Layer 4 of a small transformer language model trained on English Wikipedia (10 layers, counted from 0, width 64). Numbers have three digits each and are written without spaces.
In attention head 0, each number of a token's query or key is one row of weights dot the token's vector x plus its bias. A token spreads its attention over itself and the tokens before it by the softmax of 0.177 times query dot key.
The model reads these tokens: "ev" "ith" "a" " Rat" "ham" "\n" "-" " 1980" " Be" "b" "bul" "i" " as" " Ran" "ga" "ia" "h" "," " La" "lit" "ha" "'" "s" " grand" "fa" "ther" "\n" "-" " 1980" " Si" "va" "met"

Query weights of the head. A number n stands for (n - 500) times 0.00095.
q0 (bias -0.037): 584664308512434484516700483626376440531577380369455434484458545514549499522563391454517571450467470521534370579640607443604564392509614426455568540298618462586433366317511412602363454449615565
q1 (bias 0.225): 652488567383550496349562484358504427286328782429553526469618594634585556644570776504533605420648584409346163467554438527460384453536678523485598424462563238565633458293527443392455626532430579
q2 (bias 0.105): 402468757548589601434582450462446389340460792483505579467429410482509481529492594441421651441551414516624505175525301581397582407547731543461432546519570536612499491416403354527613593706488513
q3 (bias -0.206): 516404523640524308616582636413636516526549314478652484536390577470487451387401601540468482527387443572598572475488358399649401486666408439373668617347559584466454542650496524558450338436663489
q4 (bias 0.076): 478482539449586543502482314391529478402437363479528508456650574447567611483531540515413486623659526424566623387455659594452467553530604404530530219328350448538561644499621478343528594469476366
q5 (bias 0.216): 561483550383600563279393543410391494337391693416453542514619585380530619608375347456332574656662715453525522429519525448564504477526464594751337545629479458395496596524542630358456576528251570
q6 (bias 0.065): 534484532505488504376266225559493426509499611525610674416577545371666516384548467426263725366619591477442555428524417565428707555543576426523508473470489332544382466580542621478421384416464542
q7 (bias 0.035): 514496459366560509477586479437432486528642466694503357450579483473545455509587446756302636493530414327523602556519512471521608529576271312562577358448426487611496482558305496414538479645568357
q8 (bias 0.081): 594562519486681558498366420587361633340364513530398451490289486543557751623452543398438525512608374534559353536465402411566416680537505512462481445405668531454657636390496596418551505541535567
q9 (bias -0.054): 563488580670509507476462454523419617482443592361533246462445403641416595404739452580472427448400515579644394486456385443580541422369561310463464591337478485494538566581590510663537562565577388
q10 (bias -0.028): 388495548456415477559583422396481504386709389440454446447459499543481461442490396534448589540425599748538571595289421402557429569589623429425653422458616521510562360532378379648610362453669555
q11 (bias 0.161): 635490463474463627390482428477472532338620641352406570513495565530631692486565625434487558325678343530586515522446343462472519563468751473509598466581400443395446540544389473308369652543474575
q12 (bias 0.261): 617401442500737451288247416563438614410302667539380624363466599538518409713463480338530736581974686457586308142470670596515319594497566632504415384716395473305290556348383611298528598695338603
q13 (bias -0.095): 373413557465508702564587594422520374506676391541532530495485590311426424669410383681701399686486367660575579678527425471250704538548437511720564566464335318504628564475559554510320382445440195
q14 (bias -0.148): 377640498585495556570498651354690527504616561378306609495463646541504445425463389667529470447471407551378389577563610530511471650502481375448464497377416569442607611659439345470437412564391440
q15 (bias 0.173): 480451492537345503348412638520535527497452552518515453487475468546465587463650494346527577516643562547555425325654394527415550560371470515609431463621576478514463498490387635488492377409499602
q16 (bias 0.286): 686388539476658594242233536487581528435491799490416522434433589487568598610431531399482552542775704590432364279590448687410507388629542557504400503573456338357366422430346614247737650541239537
q17 (bias 0.047): 480525632439489624585538461519503506455402424477524522654366626489324456457372566434450564364603603478430506629634483550479416352686509526476585533605364459299412470519505585563498530434484509
q18 (bias -0.115): 584450525713471605526449527444509602477521474529453462570498462556454318558671574587593391467398405451439420565494521464502449450510416480599525486452554517398382529535537332678615428484581419
q19 (bias -0.197): 650558535601203486608528510275494551507553427495544649461400509417483368482544466433459638555336432617525507578455283395539561665355345454489541562474590601656536527427518499636614423482565530
q20 (bias 0.021): 493381567327435466544448466502537471502422499580591482456370511446621553488442332686460593377580460572513566608478558522587536620403468499695429524470400407545518514433463369423585508430619547
q21 (bias 0.083): 511721446556484477476469530405439422400424565438692447453526585577589537312474465422547577533427575452504600284469446519497509562618605402536505482669394589420624583538596344331617381459437437
q22 (bias -0.083): 516493588590461327477569508528518552541523461574455408645500460385453510470567446517529597514386277690488427517535469415547391476504582453614514365427441507544656518632453508279617572456646514
q23 (bias 0.335): 568432504361460668470415561494573550459481833274498679446545429450394463635463472353467567284798793327521400457558479446473576528489529533643454283571490341312485617483577591281525564688352541
q24 (bias 0.241): 488441539446570425294342385540486576525446530341547547293486613498431503563601586463366483458758626488667437294640529803545479499505579606502420608651620220343420504566512601299479633557172501
q25 (bias -0.053): 518635628650472508441470375493533372573561418644578510405567532516485459490412481521519332558485441479524431523478543663431489357497417474569553536575588500433406500535414478476455493478567536
q26 (bias -0.068): 465504531572436511410448286505347476524542285500607604602505517416450578417426372496609590603577431487591345496542496545502465508554286407480542539691471549609518473523549477497487525408558622
q27 (bias -0.031): 462365429481466621419553498394457438524496494486559614685547595571586453552441452568658546409546520477307544348410545543462446549491456653511525352419684528503518509435460541442442533565485428
q28 (bias 0.198): 329586510652473681428494534515403520456479807459610377444572713513381562635493550399496507361522655478600354563457586335488456562419475570541466481446504404373485604398364397485633500565465638
q29 (bias -0.099): 507380531677433481622510552546539485495344652558456530349409419644345520518403658667612370405467436563491616541572598474573552465265448575447585424484531405538578473561461380670540529305561370
q30 (bias 0.093): 515462641647589379602414521439442248504463629429474276583587460520484517475513621590467493463574542376512384473454647382332452627348674613353465461533665481426564565394473548499496576590459509
q31 (bias -0.095): 682474430411462520380535566486428486498579384416462684508516502418640568372571495537429512495473593546570524510547451526537495365497442669503553511389634502296787495559378469547369565474465322

Key weights of the head. A number n stands for (n - 500) times 0.00068.
k0 (bias -0.044): 493441417397167553561732529264445373431315670208421544680647502613492619386550536413436462594613767310602524414385411604503472579478749549196568502410513581581509535254492455628603696408705644
k1 (bias 0.066): 370232359380596481543599593486645450620481606082552719435683548505630498648681735700374469475653444662464644544569533527412782461188446601263196448333681517430622694500341470327255483416403351
k2 (bias 0.065): 494431652546523566720352465352507519462662546312545517432547578491542471403198596504144589353391142630519673410617234618282791752515577540526546679701450343542603702720472502566149499567307292
k3 (bias -0.045): 716510387659413389533457474720551607476288447406624356529341513518578501583571372280553729643373570636759548485392359270568393598331486527562497627474513569468573443352454282487534468630544733
k4 (bias 0.039): 517426554376688386449489262371544359442661459623649637447655616253712438542768533662415494282559424575483595551239590346539245490658524453638581523399590312476700537653475194515558282410537414
k5 (bias 0.080): 529411609497273450610502543283564356456687347520576684587649373316474356494480218864546523740420494548279543495482397609433592459556233614707460413281606450424812476656526580449484438536490327
k6 (bias 0.033): 592350509530356478465512312578565398555760275618466832475319461577445560432563411583532600377579220555326797523303556848406153593635367599538562590532470745632400653506280567453213424490492592
k7 (bias 0.025): 350501753370519851521643507354384421463513481651580415576594513426541463301360348605384566439485408452641429842269919478338358461408465477338621530571322588487638570567404305534585474637541601
k8 (bias 0.034): 287497459521499431449604700525310456452477727310484715619563445379709668557683709359559745407406411649620285503492236453389384496556398399543437478590354329433674569472389767373475558379445543
k9 (bias -0.012): 479586607575670442489404310191456462464541640455361487480620423743471659612499475461452750690539529511577531245386337310461274855522736679304517301582506584259528648467465572436426286427542551
k10 (bias -0.059): 356683598523427480415659390470387859423375421448566592689444662587303514482534491494392607661387446460616678524336353418490375543562618275587352521384500530702517753642518274348463588728512497
k11 (bias 0.062): 465521439338309680466626417269547658415635664145439601579402629212498603646566537665560827436651136477403606458648462582409563432531458535442430562446535694492661537683467503453411163422419458
k12 (bias 0.068): 463348323312466622442450462527573535643736530429539956436479848459472456742283295794498645525718651430593401474462350631455527491578224452674509662501410249380615703420568709350347522515388128
k13 (bias -0.039): 140472270608594523649717749628494348644599090600449138509468635595422571692583253454767452410022280508352470834479611392409390452553519528439613611357590547558601308597569385673661476345800417
k14 (bias -0.038): 559341538549373516335658545510328736617594420640330181320395387452408512887572599586618711513286467516352632594425539512664564570200602589457629550052328464442526600510293437466545418406821529
k15 (bias 0.074): 431406382306408346580509385649546385445581539455457540562522540454449620581344460610447457714641628457439522388473546531632446633368473605577427634805463590486344429497687668570263514541417357
k16 (bias 0.098): 633383397508679534616733444383528694625582524322335794497501618332611373578241470813644370641537314484418588330518512575346547613400173743669332533437343488684557541563432743446403614516565206
k17 (bias 0.007): 598508420494499609558638399574691551590602584335514618545525518543469349347750434485680223529374525331542501494630569543543596573313430243356559592520396514523583287517667497221334533453445529
k18 (bias -0.001): 518403625572572574555585377460666550581521606542439314313377547420368517542446543536499495418338566555749403425665603238566307512505605469317458481524666565470352569343476581363620489563456457
k19 (bias -0.063): 572373556507455306366347450597380562479459134561446442380600559682382562372542446440557529556544489679532376427523352437490377503574759486250502816650451441510353451486488539471532684791671636
k20 (bias 0.011): 448530425758289619293521481362413493471595566591435592594609317513530580405497598604635577558439522530234549555446554423446488347711401348441444821643577620531506631332498384489579509547522441
k21 (bias 0.038): 361407524339528461582248471550572711419451456583537657504624340312664517579419243650280575456601749510476741448545375587546624584761609609526425511545275491609581393701450258339480355364479597
k22 (bias -0.019): 362596527585441412393476450276456530389321440480589347421712447411673586639518520503493674636485297385864515533534686449445427571446486352531324442603578483493507509581491277506529541528737584
k23 (bias 0.053): 388334516461419378475475596376822523553374317482288859559467701366461542564375561844688376658514321570274508650497591599514533507582465686379709637500440400379591551472495723458262369377379218
k24 (bias 0.057): 696494307731419520481441361273460210506554375417511855455420560325384555560464385733653574435586466642426619459664568531643505672363318930769654343449456503396443598571338515428230542490481332
k25 (bias -0.040): 593489515570451617528625603577490544753301537641520458428325409627612370314505360596409521164611528575505504392628555476438354416373533588690445524674568511474327363472478465466563420537648499
k26 (bias -0.029): 487499487571288713673527426603647346520562478442447341465548509648530437430670334588428670495686454388601487422469480537681417326567681285704422512610369457520447444587324628318499591454727588
k27 (bias -0.019): 544502441360452465636540513526570674372538368467579495495432271580495569726606741436360419375629684616376333682423627500437479444430443545455577697441655440559424416436426442554468456528723116
k28 (bias 0.073): 482203488419530685423540773271584643441433695185287451555631382519336641500507427729740463619360628498567421509536524563395460554588659624676534499468539313383545543595500540318431421731254364
k29 (bias -0.042): 484614666772591478507391819727542523382540736519353270457417636637475599606479714471708350355398452466446444331437721342406460727549468581424338642471587502428431473334298312702531479681250350
k30 (bias 0.065): 448541659596697711296490592586461442435428646380701610376548317558517558765249589438497289519547489702591520359408388554476429340508678628458345489351601350257472463668515463561248321495325470
k31 (bias -0.006): 627649550496513138726679580548469377587645234304502649352436375457337449509764775602623538562455466347618093585532518313431492554513563673326628412564465704482457528364462271518530440449631583

The vector x that enters this layer's attention at each token. A number n stands for (n - 500) times 0.0086.
0 "ev": 520667500474512654405642520619391524539362466761621154552513433622546458337533410158498522439435615332549430537450589445403464436522639340432625386615515512555361340422435351565744522574641848
1 "ith": 592507532550504532353585521680339446476415568732572077573547482655591481396593469244431584307451563358498260610492649434448451428539658445485578480555478573609305387307463351617691572530592799
2 "a": 498660530537525586429506615734350487497458565728546130518600438647514584438509375238495485319446543332537364527425730458524444420502671424416507444631557440546256404362465272534669607525681784
3 " Rat": 489693571472477525469656460701503429554207583697569165521480441584414586422598447322513470323382643351600396563432619349417512402471750345545477495548449561539298428307656444554755437634570722
4 "ham": 593511493488389525398550585704397489511359594763581165495512502681518574492554509209527451294469576306596329555478727357588408433476691499527516498648500587562295352249525324501617601477571744
5 "\n": 507681574537517485471509403669414519428337601720511080526650435754421642318447385328592530522520616527575239595387589306635478420457547271474453498582415531603399383425495387554727508609544711
6 "-": 485630483527492535404459456657487636442352602635389110515403448609398588478616506213556583377472583560569311494564635370557397495555561300408453512550369577435403375335497414539686717665697856
7 " 1980": 574581594392512434432486538611391602445466655657450023451572409684473584438528519158502485387373638389502475499576629431522441559530747348570409563567508726551358424439401213550642571499595700
8 " Be": 456770569494452496512576387623474388573381698663561240445408410753513646464530505212436448428341612390641465546495623412415493374537744276405397494537461567477232367347642496604707536574610654
9 "b": 443619505519599547395536530680364420420343529631471267574563404703426596534581615160566503352627582317564283540621613348592451477396749444361466484598583584612283443250558288553652530474596683
10 "bul": 663518504474491512425568610720345480431344558601594158475474414712593626507542604310467519294505657273553289484576538343545381534420592495386535511618515560627315363270597334548661641503492790
11 "i": 543617557568604537350477564710342513448414647664505181526574377672482626527510527217511533318539598283552362519489663442552480452413646382365480475622600440524220444329472283462613650549677769
12 " as": 498696538637570607391390493628587499476353624629379163298570435783438439436602536312455544447501584470503288385487523399467397450568741256556441535515464525514371408367546372562796554680545763
13 " Ran": 490666518559470519404437553674461477481290695604611229554530240573452693459558485265493472370433655378614414540475623451470539408445854294432484510571347574593258503310606423451647579517552752
14 "ga": 481510511479618499464561624746402399428316620610488225397582383636504526528524593238514462287590645343614307474539610360532471471462624410386479460677658600595285492244461380463612658526572839
15 "ia": 569545577568571553356403600692406446450426676642619130494572475650523547477477551273536516264518648285635343535487654430505432485444619424398461544628588410596221526247474305440585616550592774
16 "h": 568574516577492545344493526754409526448323685703436220494609439714500595544546528195440593298530588279610325475554578340507468425480696464506490427640589439575317387250471393431646658543567713
17 ",": 496532523661591510380444523524392521492398730745373194473529465688436544443566429270452531382543661563511332401533646360565528494437696306506329438649521467469402470280467303430798680656601716
18 " La": 508790530542485504466424519625533488502394682533522178494478448536572679505546379397429495368520650331631529453496616496501464376453834211297376520565438566430224516243585410598672626575570665
19 "lit": 608588504407594528374581646719511407484328566607592197387487521685510488512546582256410470295614714300576269467597508400471373542419698451383400407609677553636389456341492390522722489536433773
20 "ha": 499597504486445467428546624715393442454345629639551250519513406660594588569511606215437545328690635269606333423543500399545420409429676448379544520648502528548237525234444398459626732559513775
21 "'": 549548527509407563396457438678391634464465713633369225435482384644478527447535444242366515339555777474580316505441507300499559517501688498600410397621585402477390378302443442658755624623534828
22 "s": 481667636539438565309321432642390528486458675646455132520522551627498513443450515216396617304634680409659369415487618413482483519465748381479446373594615355492370458421493325525641607622695733
23 " grand": 528613413512306462410436479566533435412364789650575176565616479574494600509434418195418518393303571641709461327568456409475465507355682302372526487645551486586370629404491470612649584558674790
24 "fa": 539648512531521533475510550564372416372365700507401333457602491510599520493520650135423616265539648347700445500534434444485371476442722410309492467624449457616344603271398441666624652488619853
25 "ther": 602526572516456535335550460602388430356434722641461220383541416701544557422424594177449661417461524363670306527613514478482441553411731365503381353646606451648478584287465392571598613535495856
26 "\n": 502651621529535496443442360633417541379359737651489116502707407780454690321390426421543604526629636536591264505369517301677460449423576271446406464606418466576430483446441437516669533603464699
27 "-": 481597525516502568363408426618500672389359743556342160503444419618423637479584555245497628388567596566595343391572551395561369537534596282380411499590362504406443472364449468507602772680615859
28 " 1980": 563532649355517468385426509579401626408477767588420088452613384702503619426504550194456516384489683389511508390601562458520419606514791355591356540612510681525382505450372237503578591502494692
29 " Si": 426676593479434461370489416613457510465320847521657220510414302563536631404487440440469503360608608422669496440604540425548532346550823335352429495568348563480239441283585512590659590600627666
30 "va": 510526505450614593439427631655492355425340647575601317380588423760490488458484589193475559363714607332672348417631538441455320519432672421326495511639573560508322611227472367493587631454544804
31 "met": 533560582566497571342494599644438385427350597527559265465558517680508558395556563220315658289633633377595272463611532476392372583371711482490445442624576538681418504207471378519613635584340800

Token 19 "lit".
To which token does it give the most attention? 18 " La"

Token 13 " Ran".
To which token does it give the most attention? 13 " Ran"

Token 12 " as".
To which token does it give the most attention? 12 " as"

Token 26 "\n".
Which token does it look at most, and with what share of its attention? 26 "\n", with about 30%

Token 4 "ham".
Which token does it look at most, and with what share of its attention? 3 " Rat", with about 40%

Token 17 ",".
To which token does it give the most attention? 17 ","

Token 9 "b".
To which token does it give the most attention? 8 " Be"

Token 29 " Si".
Which token does it look at most, and with what share of its attention? 29 " Si", with about 20%

Token 27 "-".
Which two tokens does it look at most, in order? 26 "\n", 27 "-"

Token 16 "h".
To which token does it give the most attention? 14 "ga"

Token 31 "met".
To which token does it give the most attention? 29 " Si"

Token 8 " Be".
Which two tokens does it look at most, in order? 8 " Be", 7 " 1980"

Token 24 "fa".
Which two tokens does it look at most, in order? 24 "fa", 23 " grand"

Token 22 "s".
Which token does it look at most, and with what share of its attention? 18 " La", with about 20%

Token 11 "i".
Which token does it look at most, and with what share of its attention? 8 " Be", with about 20%

Token 21 "'".
Which two tokens does it look at most, in order? 18 " La", 20 "ha"

Token 18 " La".
To which token does it give the most attention? 18 " La"

Token 5 "\n".
To which token does it give the most attention? 5 "\n"

Token 25 "ther".
Which token does it look at most, and with what share of its attention? 24 "fa", with about 20%